Layer 5 of a small transformer language model trained on English Wikipedia (8 layers, counted from 0, width 64).
A neuron adds its activation times its output weights to the MLP's output. To switch it off is to set its activation to zero at one token and run the rest of the model.

Output weights of the MLP neurons that the questions are about. A number n stands for (n - 500) times 0.0017.
n5: 618 403 541 612 429 514 588 430 369 444 383 488 452 679 636 542 505 251 580 379 283 543 501 607 459 662 417 628 347 456 464 675 638 533 632 453 512 489 578 493 333 576 634 348 486 416 221 447 416 538 552 433 540 564 445 344 619 581 520 595 475 500 636 501
n46: 518 435 399 688 421 422 467 625 487 421 691 527 489 362 616 411 438 327 431 660 669 586 634 633 563 297 355 594 457 387 391 413 591 409 309 565 667 429 490 594 403 503 573 656 493 547 471 391 473 603 537 495 412 532 569 451 435 540 713 329 457 617 277 459
n66: 484 456 289 518 591 523 478 493 510 558 244 586 645 733 352 656 591 597 406 459 308 680 672 541 495 637 455 696 455 595 730 443 590 603 385 393 547 529 553 360 621 530 576 649 516 580 441 619 514 419 561 451 142 469 391 376 389 485 510 422 471 499 384 375
n83: 478 378 489 460 597 347 649 430 305 514 546 389 675 494 551 493 553 324 481 755 602 583 293 455 421 498 493 454 515 700 547 278 408 635 471 510 637 456 494 527 524 491 488 546 542 644 460 757 372 449 522 489 565 488 467 390 523 528 619 529 325 464 540 332
n91: 694 653 569 545 397 391 511 484 393 503 588 431 439 455 542 480 430 554 478 441 489 765 599 482 533 648 581 514 406 523 346 589 420 577 617 358 376 456 420 448 450 375 662 568 302 617 387 665 406 314 624 745 558 513 447 310 579 451 374 457 660 445 484 444
n113: 555 473 305 583 577 584 449 459 647 550 592 496 739 630 524 422 483 408 536 502 490 386 349 436 443 469 388 332 563 368 496 642 517 587 469 322 619 382 458 633 589 524 580 448 487 507 553 422 458 458 573 475 598 554 415 473 477 526 429 491 678 495 467 381
n128: 453 558 393 409 651 521 627 482 333 510 570 549 451 312 765 368 533 318 543 543 503 327 684 492 462 415 330 561 527 472 454 534 453 595 460 438 567 557 427 520 520 576 521 541 549 356 460 539 421 579 501 424 558 670 553 472 551 538 351 595 649 481 483 638
n165: 584 519 358 318 543 474 476 494 490 367 554 516 598 505 339 587 473 685 503 561 572 536 491 320 592 455 421 337 438 548 468 310 709 348 548 643 592 641 425 741 575 540 310 673 417 298 538 466 455 476 428 591 543 321 592 427 533 671 385 496 522 637 582 409
n200: 331 540 523 390 562 381 580 458 548 457 471 436 602 480 474 564 526 669 597 439 520 327 586 358 457 373 739 612 590 410 559 466 478 368 521 625 505 455 455 685 558 490 383 502 436 479 678 531 492 495 462 449 702 356 462 543 536 385 517 507 619 520 358 492
n283: 417 643 483 417 458 418 398 545 329 529 465 590 619 325 443 477 676 684 475 465 521 590 587 465 472 575 317 484 357 624 601 521 543 482 387 643 693 595 461 496 502 453 386 451 447 278 656 546 700 433 451 559 428 613 553 383 611 601 421 591 422 306 368 440
n322: 557 441 390 573 600 568 662 455 501 505 479 644 556 389 403 453 489 389 472 465 412 558 522 463 498 417 416 417 443 535 480 564 433 516 537 302 389 485 455 447 424 539 656 349 481 579 519 456 506 475 693 557 588 610 603 582 619 389 511 416 620 509 511 606
n404: 574 417 372 559 638 550 321 471 460 396 499 565 486 497 493 778 467 389 568 568 422 622 454 628 534 469 514 602 588 482 475 263 620 301 483 567 313 659 629 587 413 480 441 373 522 390 460 410 635 477 355 520 483 590 445 613 504 479 653 451 460 561 518 424
n406: 247 557 569 387 440 446 642 301 472 363 653 624 545 549 501 524 565 515 503 484 416 440 590 585 546 520 551 585 498 588 453 602 552 515 490 474 706 625 422 428 390 491 437 505 444 359 454 637 615 343 557 580 710 683 588 300 491 359 495 300 421 517 453 595
n427: 424 462 472 364 561 487 559 523 573 325 399 385 667 363 642 421 335 394 707 556 428 146 624 625 500 567 374 518 403 563 625 517 606 536 542 219 753 526 430 649 590 471 499 348 450 456 580 412 121 301 750 628 406 637 537 465 575 633 614 567 694 594 429 496
n457: 442 520 555 472 281 515 529 613 553 420 603 532 554 533 644 425 511 581 606 575 519 445 375 702 477 519 622 494 451 330 378 341 478 496 528 433 553 370 470 597 464 489 612 564 442 553 339 491 438 347 504 549 443 381 552 601 520 654 455 577 603 484 468 415
n501: 390 484 562 637 547 516 647 533 673 356 360 359 190 652 421 340 485 750 676 320 606 240 467 815 559 271 812 27 538 452 393 542 538 475 695 255 470 573 474 708 312 399 488 386 452 776 496 522 678 402 748 207 607 301 442 694 819 759 547 595 213 315 690 335

Each question names a token from some text and the token that comes next. It shows the activations a of the neurons there, in the order above. A number n stands for (n - 500) times 0.0076.

Then comes g, the gradient of the next token's log-probability with respect to the MLP's output, scaled to length 1. A neuron's effect is roughly proportional to its activation times (output weights . g). A number n stands for (n - 500) times 0.00095.

" a", then " comment"
a: 611 500 478 580 546 641 674 480 496 562 488 483 483 487 615 834
g: 524 576 479 435 656 383 515 786 413 460 507 447 434 270 282 431 311 751 369 336 477 309 315 607 567 349 628 499 603 564 392 633 562 816 573 389 529 782 545 521 541 683 735 568 439 429 367 435 666 624 379 396 571 578 202 503 495 523 374 351 525 522 573 496
Switching off which neuron hurts the next token most? n501

" been", then " split"
a: 574 500 500 488 478 571 520 478 500 490 479 485 495 498 734 496
g: 413 295 591 510 564 457 404 348 735 492 368 335 505 473 644 639 575 590 744 428 233 584 559 675 607 420 680 401 279 475 512 464 593 497 451 553 533 531 287 784 337 546 560 611 182 733 565 368 493 406 398 413 573 701 461 282 538 309 624 540 572 636 493 432
Which two neurons, each switched off alone, lower its probability most, in order? n457, n5

",", then " and"
a: 481 500 499 495 488 563 506 606 489 479 499 484 478 480 767 500
g: 550 695 385 707 616 502 358 597 294 677 567 516 443 638 436 378 247 586 468 709 444 593 559 358 646 419 463 563 616 348 328 641 576 221 528 574 698 554 500 434 681 274 618 564 512 440 229 402 426 539 465 586 469 377 408 596 734 626 193 556 326 505 565 476
Which two neurons, each switched off alone, lower its probability most, in order? n165, n457

" green", then "-"
a: 829 500 492 602 537 498 517 480 498 526 478 722 478 499 615 492
g: 550 450 429 480 689 464 452 813 476 790 302 495 536 579 584 502 310 623 579 384 397 347 376 407 578 538 522 464 487 302 419 647 622 299 293 590 363 661 400 403 372 360 413 461 741 492 426 513 402 328 513 694 682 494 622 592 817 218 496 584 468 597 571 544
Which neuron, switched off, raises the next token's probability most? n83

"em", then "pen"
a: 479 485 743 486 500 485 678 490 484 487 719 478 488 500 478 500
g: 512 627 635 500 669 357 624 724 618 347 450 377 639 531 198 573 570 313 459 235 358 488 772 421 462 407 368 558 480 423 709 314 410 554 520 545 567 419 386 626 375 508 550 522 385 289 577 792 312 663 461 543 435 428 589 609 377 779 590 523 596 359 579 414
Which two neurons, each switched off alone, lower its probability most, in order? n66, n128

",", then " through"
a: 482 500 500 479 498 485 634 603 614 486 499 479 510 505 631 500
g: 607 634 669 595 271 546 512 463 535 614 714 534 730 558 390 503 615 542 251 604 457 280 590 492 440 352 475 598 529 423 423 673 381 24 702 391 670 636 281 652 639 463 416 371 350 432 507 548 418 674 399 520 486 506 337 591 621 524 574 346 488 556 494 380
Which neuron, switched off, raises the next token's probability most? n128

"ol", then "in"
a: 479 478 493 538 480 502 688 498 494 747 484 622 500 500 478 491
g: 508 517 572 555 547 302 531 460 737 399 302 673 314 476 583 507 452 471 618 517 602 655 308 351 446 533 637 410 281 281 627 404 434 548 473 418 617 280 632 684 602 369 423 377 374 337 621 712 362 701 619 253 422 647 630 724 630 423 344 653 516 585 385 629
Switching off which neuron hurts the next token most? n128

" things", then " moving"
a: 604 500 479 625 499 688 499 503 479 483 478 588 487 500 630 492
g: 691 221 484 292 255 641 621 390 678 502 278 639 442 628 697 447 500 589 616 554 615 575 519 696 443 408 750 294 250 413 567 595 412 443 419 555 477 694 403 544 574 483 371 443 447 422 644 445 449 540 256 399 492 830 528 342 546 498 614 466 308 557 527 581
Switching off which neuron hurts the next token most? n5

"AR", then " J"
a: 478 761 482 626 503 500 868 489 498 489 515 564 478 500 485 500
g: 605 625 332 529 624 349 699 33 313 525 380 572 580 624 350 493 620 584 674 438 534 459 426 597 363 518 460 544 552 556 448 457 586 688 486 778 173 481 470 434 657 435 615 573 624 465 357 423 480 282 576 345 459 656 489 469 487 632 493 419 649 267 554 634
Which neuron, switched off, raises the next token's probability most? n46

"o", then "."
a: 519 601 496 595 479 492 868 496 499 478 489 494 485 500 486 486
g: 459 616 432 670 421 534 464 533 536 305 673 352 272 551 453 571 471 444 423 482 388 267 609 710 640 658 338 285 532 567 582 683 519 375 570 508 873 613 652 487 539 523 685 600 551 568 659 505 305 333 423 486 435 342 340 582 509 343 693 275 531 353 289 613
Switching off which neuron hurts the next token most? n46

" S", then "E"
a: 660 478 683 558 620 498 548 482 498 527 623 680 478 494 568 489
g: 485 671 454 435 611 449 460 685 522 577 443 345 411 400 465 462 574 266 384 651 406 488 479 382 571 609 643 518 605 241 338 619 519 489 653 748 395 723 734 547 354 533 606 534 466 762 440 362 297 261 359 551 440 663 289 530 768 360 637 424 613 362 383 552
Which neuron, switched off, raises the next token's probability most? n66

"w", then "ing"
a: 489 500 493 478 534 484 572 495 498 555 576 532 491 498 544 499
g: 609 561 478 325 160 537 280 444 391 687 407 506 708 611 679 363 267 377 517 359 690 503 557 570 520 614 679 616 314 315 591 395 379 502 596 418 531 612 397 658 524 429 403 698 357 522 416 369 459 525 321 620 599 529 254 616 652 617 548 703 483 380 552 702
Switching off which neuron hurts the next token most? n457

" and", then " his"
a: 483 500 495 510 536 572 478 668 480 499 496 484 623 486 726 500
g: 523 485 343 342 394 391 594 504 440 535 589 643 554 457 533 895 589 609 546 225 740 243 372 579 487 529 579 289 428 677 459 678 651 507 598 633 370 188 463 359 560 444 449 436 591 266 405 789 374 510 628 519 359 515 546 678 438 461 404 532 513 465 519 580
Which two neurons, each switched off alone, lower its probability most, in order? n165, n457

" song", then " influence"
a: 534 499 495 773 701 643 590 640 482 508 486 519 488 500 625 499
g: 524 579 624 510 410 654 497 382 472 457 532 474 492 431 539 400 338 707 453 460 429 557 703 576 302 165 592 529 556 435 483 408 291 628 435 414 658 437 534 393 524 902 537 515 363 353 528 595 618 560 565 387 604 494 481 314 389 241 403 686 320 759 670 735
Switching off which neuron hurts the next token most? n128

"ous", then " in"
a: 478 499 482 495 486 509 607 500 495 484 478 692 478 500 574 484
g: 381 675 648 461 402 701 397 452 312 463 395 682 417 473 499 567 355 313 57 609 569 536 559 394 602 479 648 643 575 506 401 547 598 486 568 610 376 382 681 400 407 696 526 423 504 425 543 466 427 504 630 684 697 315 669 536 273 541 743 521 571 465 224 388
Which two neurons, each switched off alone, lower its probability most, in order? n404, n501

" E", then "ura"
a: 571 491 480 553 538 499 501 560 493 478 798 669 485 498 517 482
g: 579 561 563 606 350 536 466 566 419 486 524 667 491 381 638 481 518 491 520 579 795 442 249 742 356 422 591 315 280 545 613 527 319 732 346 402 607 389 741 379 295 490 330 570 557 516 579 631 633 510 635 427 358 573 640 431 456 204 336 647 611 279 638 438
Which neuron, switched off, raises the next token's probability most? n404

"el", then "f"
a: 719 499 607 521 487 739 547 486 488 778 634 481 492 499 573 482
g: 574 495 634 513 410 347 331 533 226 621 330 598 623 439 583 363 269 570 388 291 502 453 733 583 523 663 423 626 611 426 712 429 440 400 368 443 545 530 260 674 469 245 561 577 378 508 391 400 548 605 316 644 611 484 523 567 610 833 702 449 690 337 548 524
Switching off which neuron hurts the next token most? n283

" scientific", then " name"
a: 529 500 478 481 519 594 683 482 484 481 493 685 498 499 644 500
g: 646 426 421 660 384 436 469 282 603 621 355 345 523 508 698 410 768 584 615 356 520 500 423 514 464 747 302 567 396 288 655 270 451 676 635 513 489 602 580 589 570 573 437 419 571 576 379 558 255 357 615 221 540 485 754 499 627 292 476 597 518 338 377 678
Which two neurons, each switched off alone, lower its probability most, in order? n128, n457

"\n", then "The"
a: 480 500 488 478 630 780 496 831 493 481 481 491 489 839 571 500
g: 514 428 406 591 367 592 477 308 520 703 472 424 531 364 832 705 343 641 397 514 602 645 652 524 481 627 419 411 390 366 279 356 521 500 390 621 844 448 281 549 591 386 537 610 730 555 386 743 364 378 665 449 468 429 466 543 289 566 444 498 307 640 556 371
Switching off which neuron hurts the next token most? n165

" ", then "Overview"
a: 479 500 479 482 478 558 490 680 497 534 482 478 478 479 681 484
g: 685 505 653 502 321 267 152 464 477 374 544 734 342 657 433 689 522 488 589 441 485 310 591 369 509 594 473 546 342 300 753 562 458 444 306 540 499 660 168 608 682 474 434 669 532 482 548 278 492 378 556 594 603 614 712 491 514 659 458 560 474 578 487 377
Switching off which neuron hurts the next token most? n165

" and", then " co"
a: 479 498 498 587 546 478 633 588 499 545 495 490 512 491 558 500
g: 629 497 623 603 455 485 344 581 172 409 554 647 222 538 496 414 489 544 466 678 373 643 713 542 327 242 593 599 379 387 534 554 567 470 289 228 540 660 312 527 588 687 474 642 323 463 755 440 491 594 464 652 539 416 551 332 669 498 638 476 286 575 493 629
Switching off which neuron hurts the next token most? n128

" support", then "s"
a: 570 500 479 566 676 630 656 485 480 521 496 640 493 500 809 500
g: 590 576 466 366 551 368 513 534 430 753 442 531 457 518 478 756 825 533 561 680 696 568 673 443 579 484 287 503 546 573 548 464 261 304 608 342 468 376 263 711 389 599 608 673 290 398 509 272 571 166 439 472 444 541 529 582 328 527 352 466 482 546 634 558
Which neuron, switched off, raises the next token's probability most? n5

"ed", then "g"
a: 492 500 510 478 504 572 528 500 496 497 509 478 548 500 494 479
g: 616 331 479 473 530 528 449 601 448 669 378 555 548 274 433 464 546 469 671 470 381 617 448 317 495 606 280 280 554 566 756 524 411 581 454 358 445 253 238 800 467 481 413 660 635 295 665 466 369 730 568 694 350 525 788 487 373 629 513 574 601 547 395 482
Which two neurons, each switched off alone, lower its probability most, in order? n113, n501

"it", then "o"
a: 500 645 485 491 479 500 817 498 480 526 572 483 492 500 496 500
g: 506 623 305 617 614 246 491 394 630 300 442 623 356 445 430 705 469 369 435 641 596 575 564 700 224 572 703 435 570 390 617 272 489 566 569 355 693 562 278 495 533 598 268 719 613 285 560 627 319 729 615 427 563 327 649 503 475 476 460 559 516 462 378 473
Which two neurons, each switched off alone, lower its probability most, in order? n128, n46

"s", then "pe"
a: 502 500 597 478 485 561 478 498 499 499 703 515 485 492 818 497
g: 298 342 609 334 653 745 557 372 533 591 707 579 667 810 389 333 551 510 403 285 247 583 623 519 460 434 473 501 352 709 669 582 658 590 392 388 460 404 447 387 369 719 621 486 349 447 394 404 301 532 577 639 494 450 401 618 553 251 644 463 497 664 557 421
Which two neurons, each switched off alone, lower its probability most, in order? n322, n66

" the", then " digital"
a: 484 500 487 478 585 490 512 576 479 492 478 487 553 478 586 489
g: 475 462 696 617 510 397 301 461 664 297 407 347 739 274 324 354 522 499 364 394 537 216 534 655 362 544 723 506 579 398 814 504 530 385 537 444 484 622 377 430 530 147 509 636 644 452 622 619 595 557 439 486 783 638 473 532 485 616 588 499 541 537 435 351
Which neuron, switched off, raises the next token's probability most? n91

" in", then " a"
a: 479 500 487 495 487 538 481 500 487 480 489 479 642 484 595 500
g: 260 479 512 390 668 368 615 592 473 311 576 632 479 585 430 404 561 668 163 811 509 625 427 589 596 472 498 462 407 293 491 624 794 465 364 573 432 644 730 413 582 514 548 526 589 293 350 596 342 408 708 400 755 483 418 519 533 367 311 408 543 596 396 426
Switching off which neuron hurts the next token most? n406

"man", then ","
a: 478 761 498 553 478 479 972 489 490 582 492 508 481 500 498 500
g: 604 304 427 627 482 226 623 505 544 560 817 106 673 246 504 540 500 676 698 568 320 540 636 481 619 533 457 283 380 494 527 749 515 349 267 545 679 525 587 495 575 686 602 506 420 540 370 473 472 282 436 442 406 518 456 577 471 530 549 340 524 433 606 573
Switching off which neuron hurts the next token most? n46

" du", then "ck"
a: 605 500 487 635 595 478 479 479 491 480 566 579 478 499 623 500
g: 329 271 597 570 279 489 476 568 660 541 277 514 582 588 604 382 484 407 410 501 417 606 501 589 607 450 324 506 421 355 516 538 461 516 411 556 574 594 682 556 517 243 685 537 323 294 322 571 107 552 639 596 698 615 357 419 610 416 687 779 631 538 680 477
Switching off which neuron hurts the next token most? n5

" of", then " Europe"
a: 491 500 488 514 494 542 487 497 479 478 493 478 518 499 656 500
g: 444 660 279 482 600 566 529 478 778 521 753 520 710 720 661 509 539 248 521 410 398 336 539 265 390 586 607 446 589 697 410 502 313 410 336 512 545 512 324 506 310 732 343 399 389 613 431 441 454 451 447 794 410 386 482 557 581 546 731 421 673 443 403 418
Switching off which neuron hurts the next token most? n113

" and", then " lyrics"
a: 478 498 496 646 551 479 515 514 501 586 500 478 478 490 628 500
g: 620 481 573 666 581 234 708 273 460 589 436 674 454 513 362 348 608 603 534 427 840 567 495 626 505 532 366 590 393 479 395 271 336 427 500 526 403 278 391 396 670 262 377 552 577 412 643 686 610 412 524 320 321 482 553 713 720 567 627 595 541 413 370 591
Switching off which neuron hurts the next token most? n83

" K", then "em"
a: 513 490 497 589 584 490 621 488 488 517 562 859 496 500 584 492
g: 714 656 532 581 437 310 236 499 625 285 511 673 446 615 644 387 423 349 609 367 513 526 347 497 676 459 554 318 289 500 517 589 375 575 588 347 508 572 538 390 313 431 399 541 477 202 727 524 671 581 586 445 726 593 494 394 380 750 566 674 497 712 405 332
Which two neurons, each switched off alone, lower its probability most, in order? n404, n91

"ck", then " is"
a: 649 481 496 518 609 501 647 499 500 515 484 652 500 500 500 500
g: 356 417 466 533 507 364 344 483 496 579 481 422 654 416 356 391 715 506 300 734 586 636 639 590 738 175 486 561 526 733 411 647 509 377 545 728 699 709 685 619 310 453 496 540 381 446 324 520 466 659 602 185 475 419 367 580 437 530 456 371 515 580 363 406
Which neuron, switched off, raises the next token's probability most? n91

" edition", then " of"
a: 513 497 495 528 556 510 694 506 480 518 490 633 479 500 550 500
g: 488 593 297 562 435 589 492 659 548 238 461 538 606 641 650 382 383 549 335 474 411 417 429 179 608 326 648 556 351 406 512 688 598 338 217 576 428 713 453 594 616 452 358 368 535 556 382 847 663 364 631 432 708 346 546 406 578 601 400 568 556 543 543 633
Switching off which neuron hurts the next token most? n128

"avi", then "ation"
a: 491 497 520 564 478 482 549 490 482 496 619 569 489 500 720 494
g: 432 639 613 449 220 521 371 362 636 558 787 390 477 493 472 403 303 500 527 383 538 324 390 397 655 821 586 711 275 424 373 490 457 522 417 614 426 521 519 639 636 496 333 450 333 667 713 455 436 677 468 493 257 437 551 475 632 673 760 454 662 386 411 505
Switching off which neuron hurts the next token most? n457

" or", then " Con"
a: 478 494 500 690 660 486 497 563 489 490 498 483 491 488 485 499
g: 611 563 573 387 347 401 569 493 807 505 546 475 516 491 283 522 512 555 528 360 438 435 611 333 552 642 516 377 534 690 448 523 402 681 628 417 572 376 549 464 307 543 845 428 568 526 567 670 586 544 267 463 571 704 316 560 311 457 85 386 523 557 680 302
Which neuron, switched off, raises the next token's probability most? n83

" was", then " created"
a: 516 500 498 487 517 728 524 485 496 517 487 486 527 482 713 485
g: 455 683 562 656 477 333 351 804 700 527 143 408 720 452 485 403 580 400 472 535 559 675 480 261 695 686 398 583 464 263 518 322 500 574 601 220 634 411 500 584 493 526 463 300 567 471 518 490 500 629 557 521 542 705 516 553 541 351 281 395 340 509 502 658
Switching off which neuron hurts the next token most? n113

" and", then " industry"
a: 478 500 498 518 534 478 490 549 487 486 498 478 554 497 701 500
g: 545 711 463 597 355 736 225 473 458 268 516 499 780 645 793 466 484 447 556 402 640 444 628 412 369 607 555 641 339 599 652 460 319 398 289 509 518 360 396 763 430 486 518 379 424 525 684 316 347 679 510 395 354 419 423 685 646 456 403 596 422 493 467 625
Which neuron, switched off, raises the next token's probability most? n406

" and", then " E"
a: 497 500 496 573 538 524 502 604 482 516 498 481 489 484 641 500
g: 400 422 569 253 533 547 552 322 641 434 521 586 639 383 274 644 570 656 734 447 717 381 353 406 203 495 470 412 635 696 252 608 493 796 699 715 460 599 640 323 438 591 487 459 473 641 375 492 362 576 558 450 549 600 386 502 302 624 393 376 435 469 582 399
Switching off which neuron hurts the next token most? n83

" or", then " American"
a: 479 500 499 682 647 535 508 565 561 479 496 487 496 487 544 496
g: 611 237 430 331 478 711 497 374 447 676 688 341 581 341 538 690 675 386 342 574 342 158 544 687 305 478 384 377 549 741 304 433 444 605 555 514 617 583 492 493 548 477 544 367 490 630 449 628 546 802 450 609 369 690 560 426 426 511 544 353 534 410 678 408
Switching off which neuron hurts the next token most? n83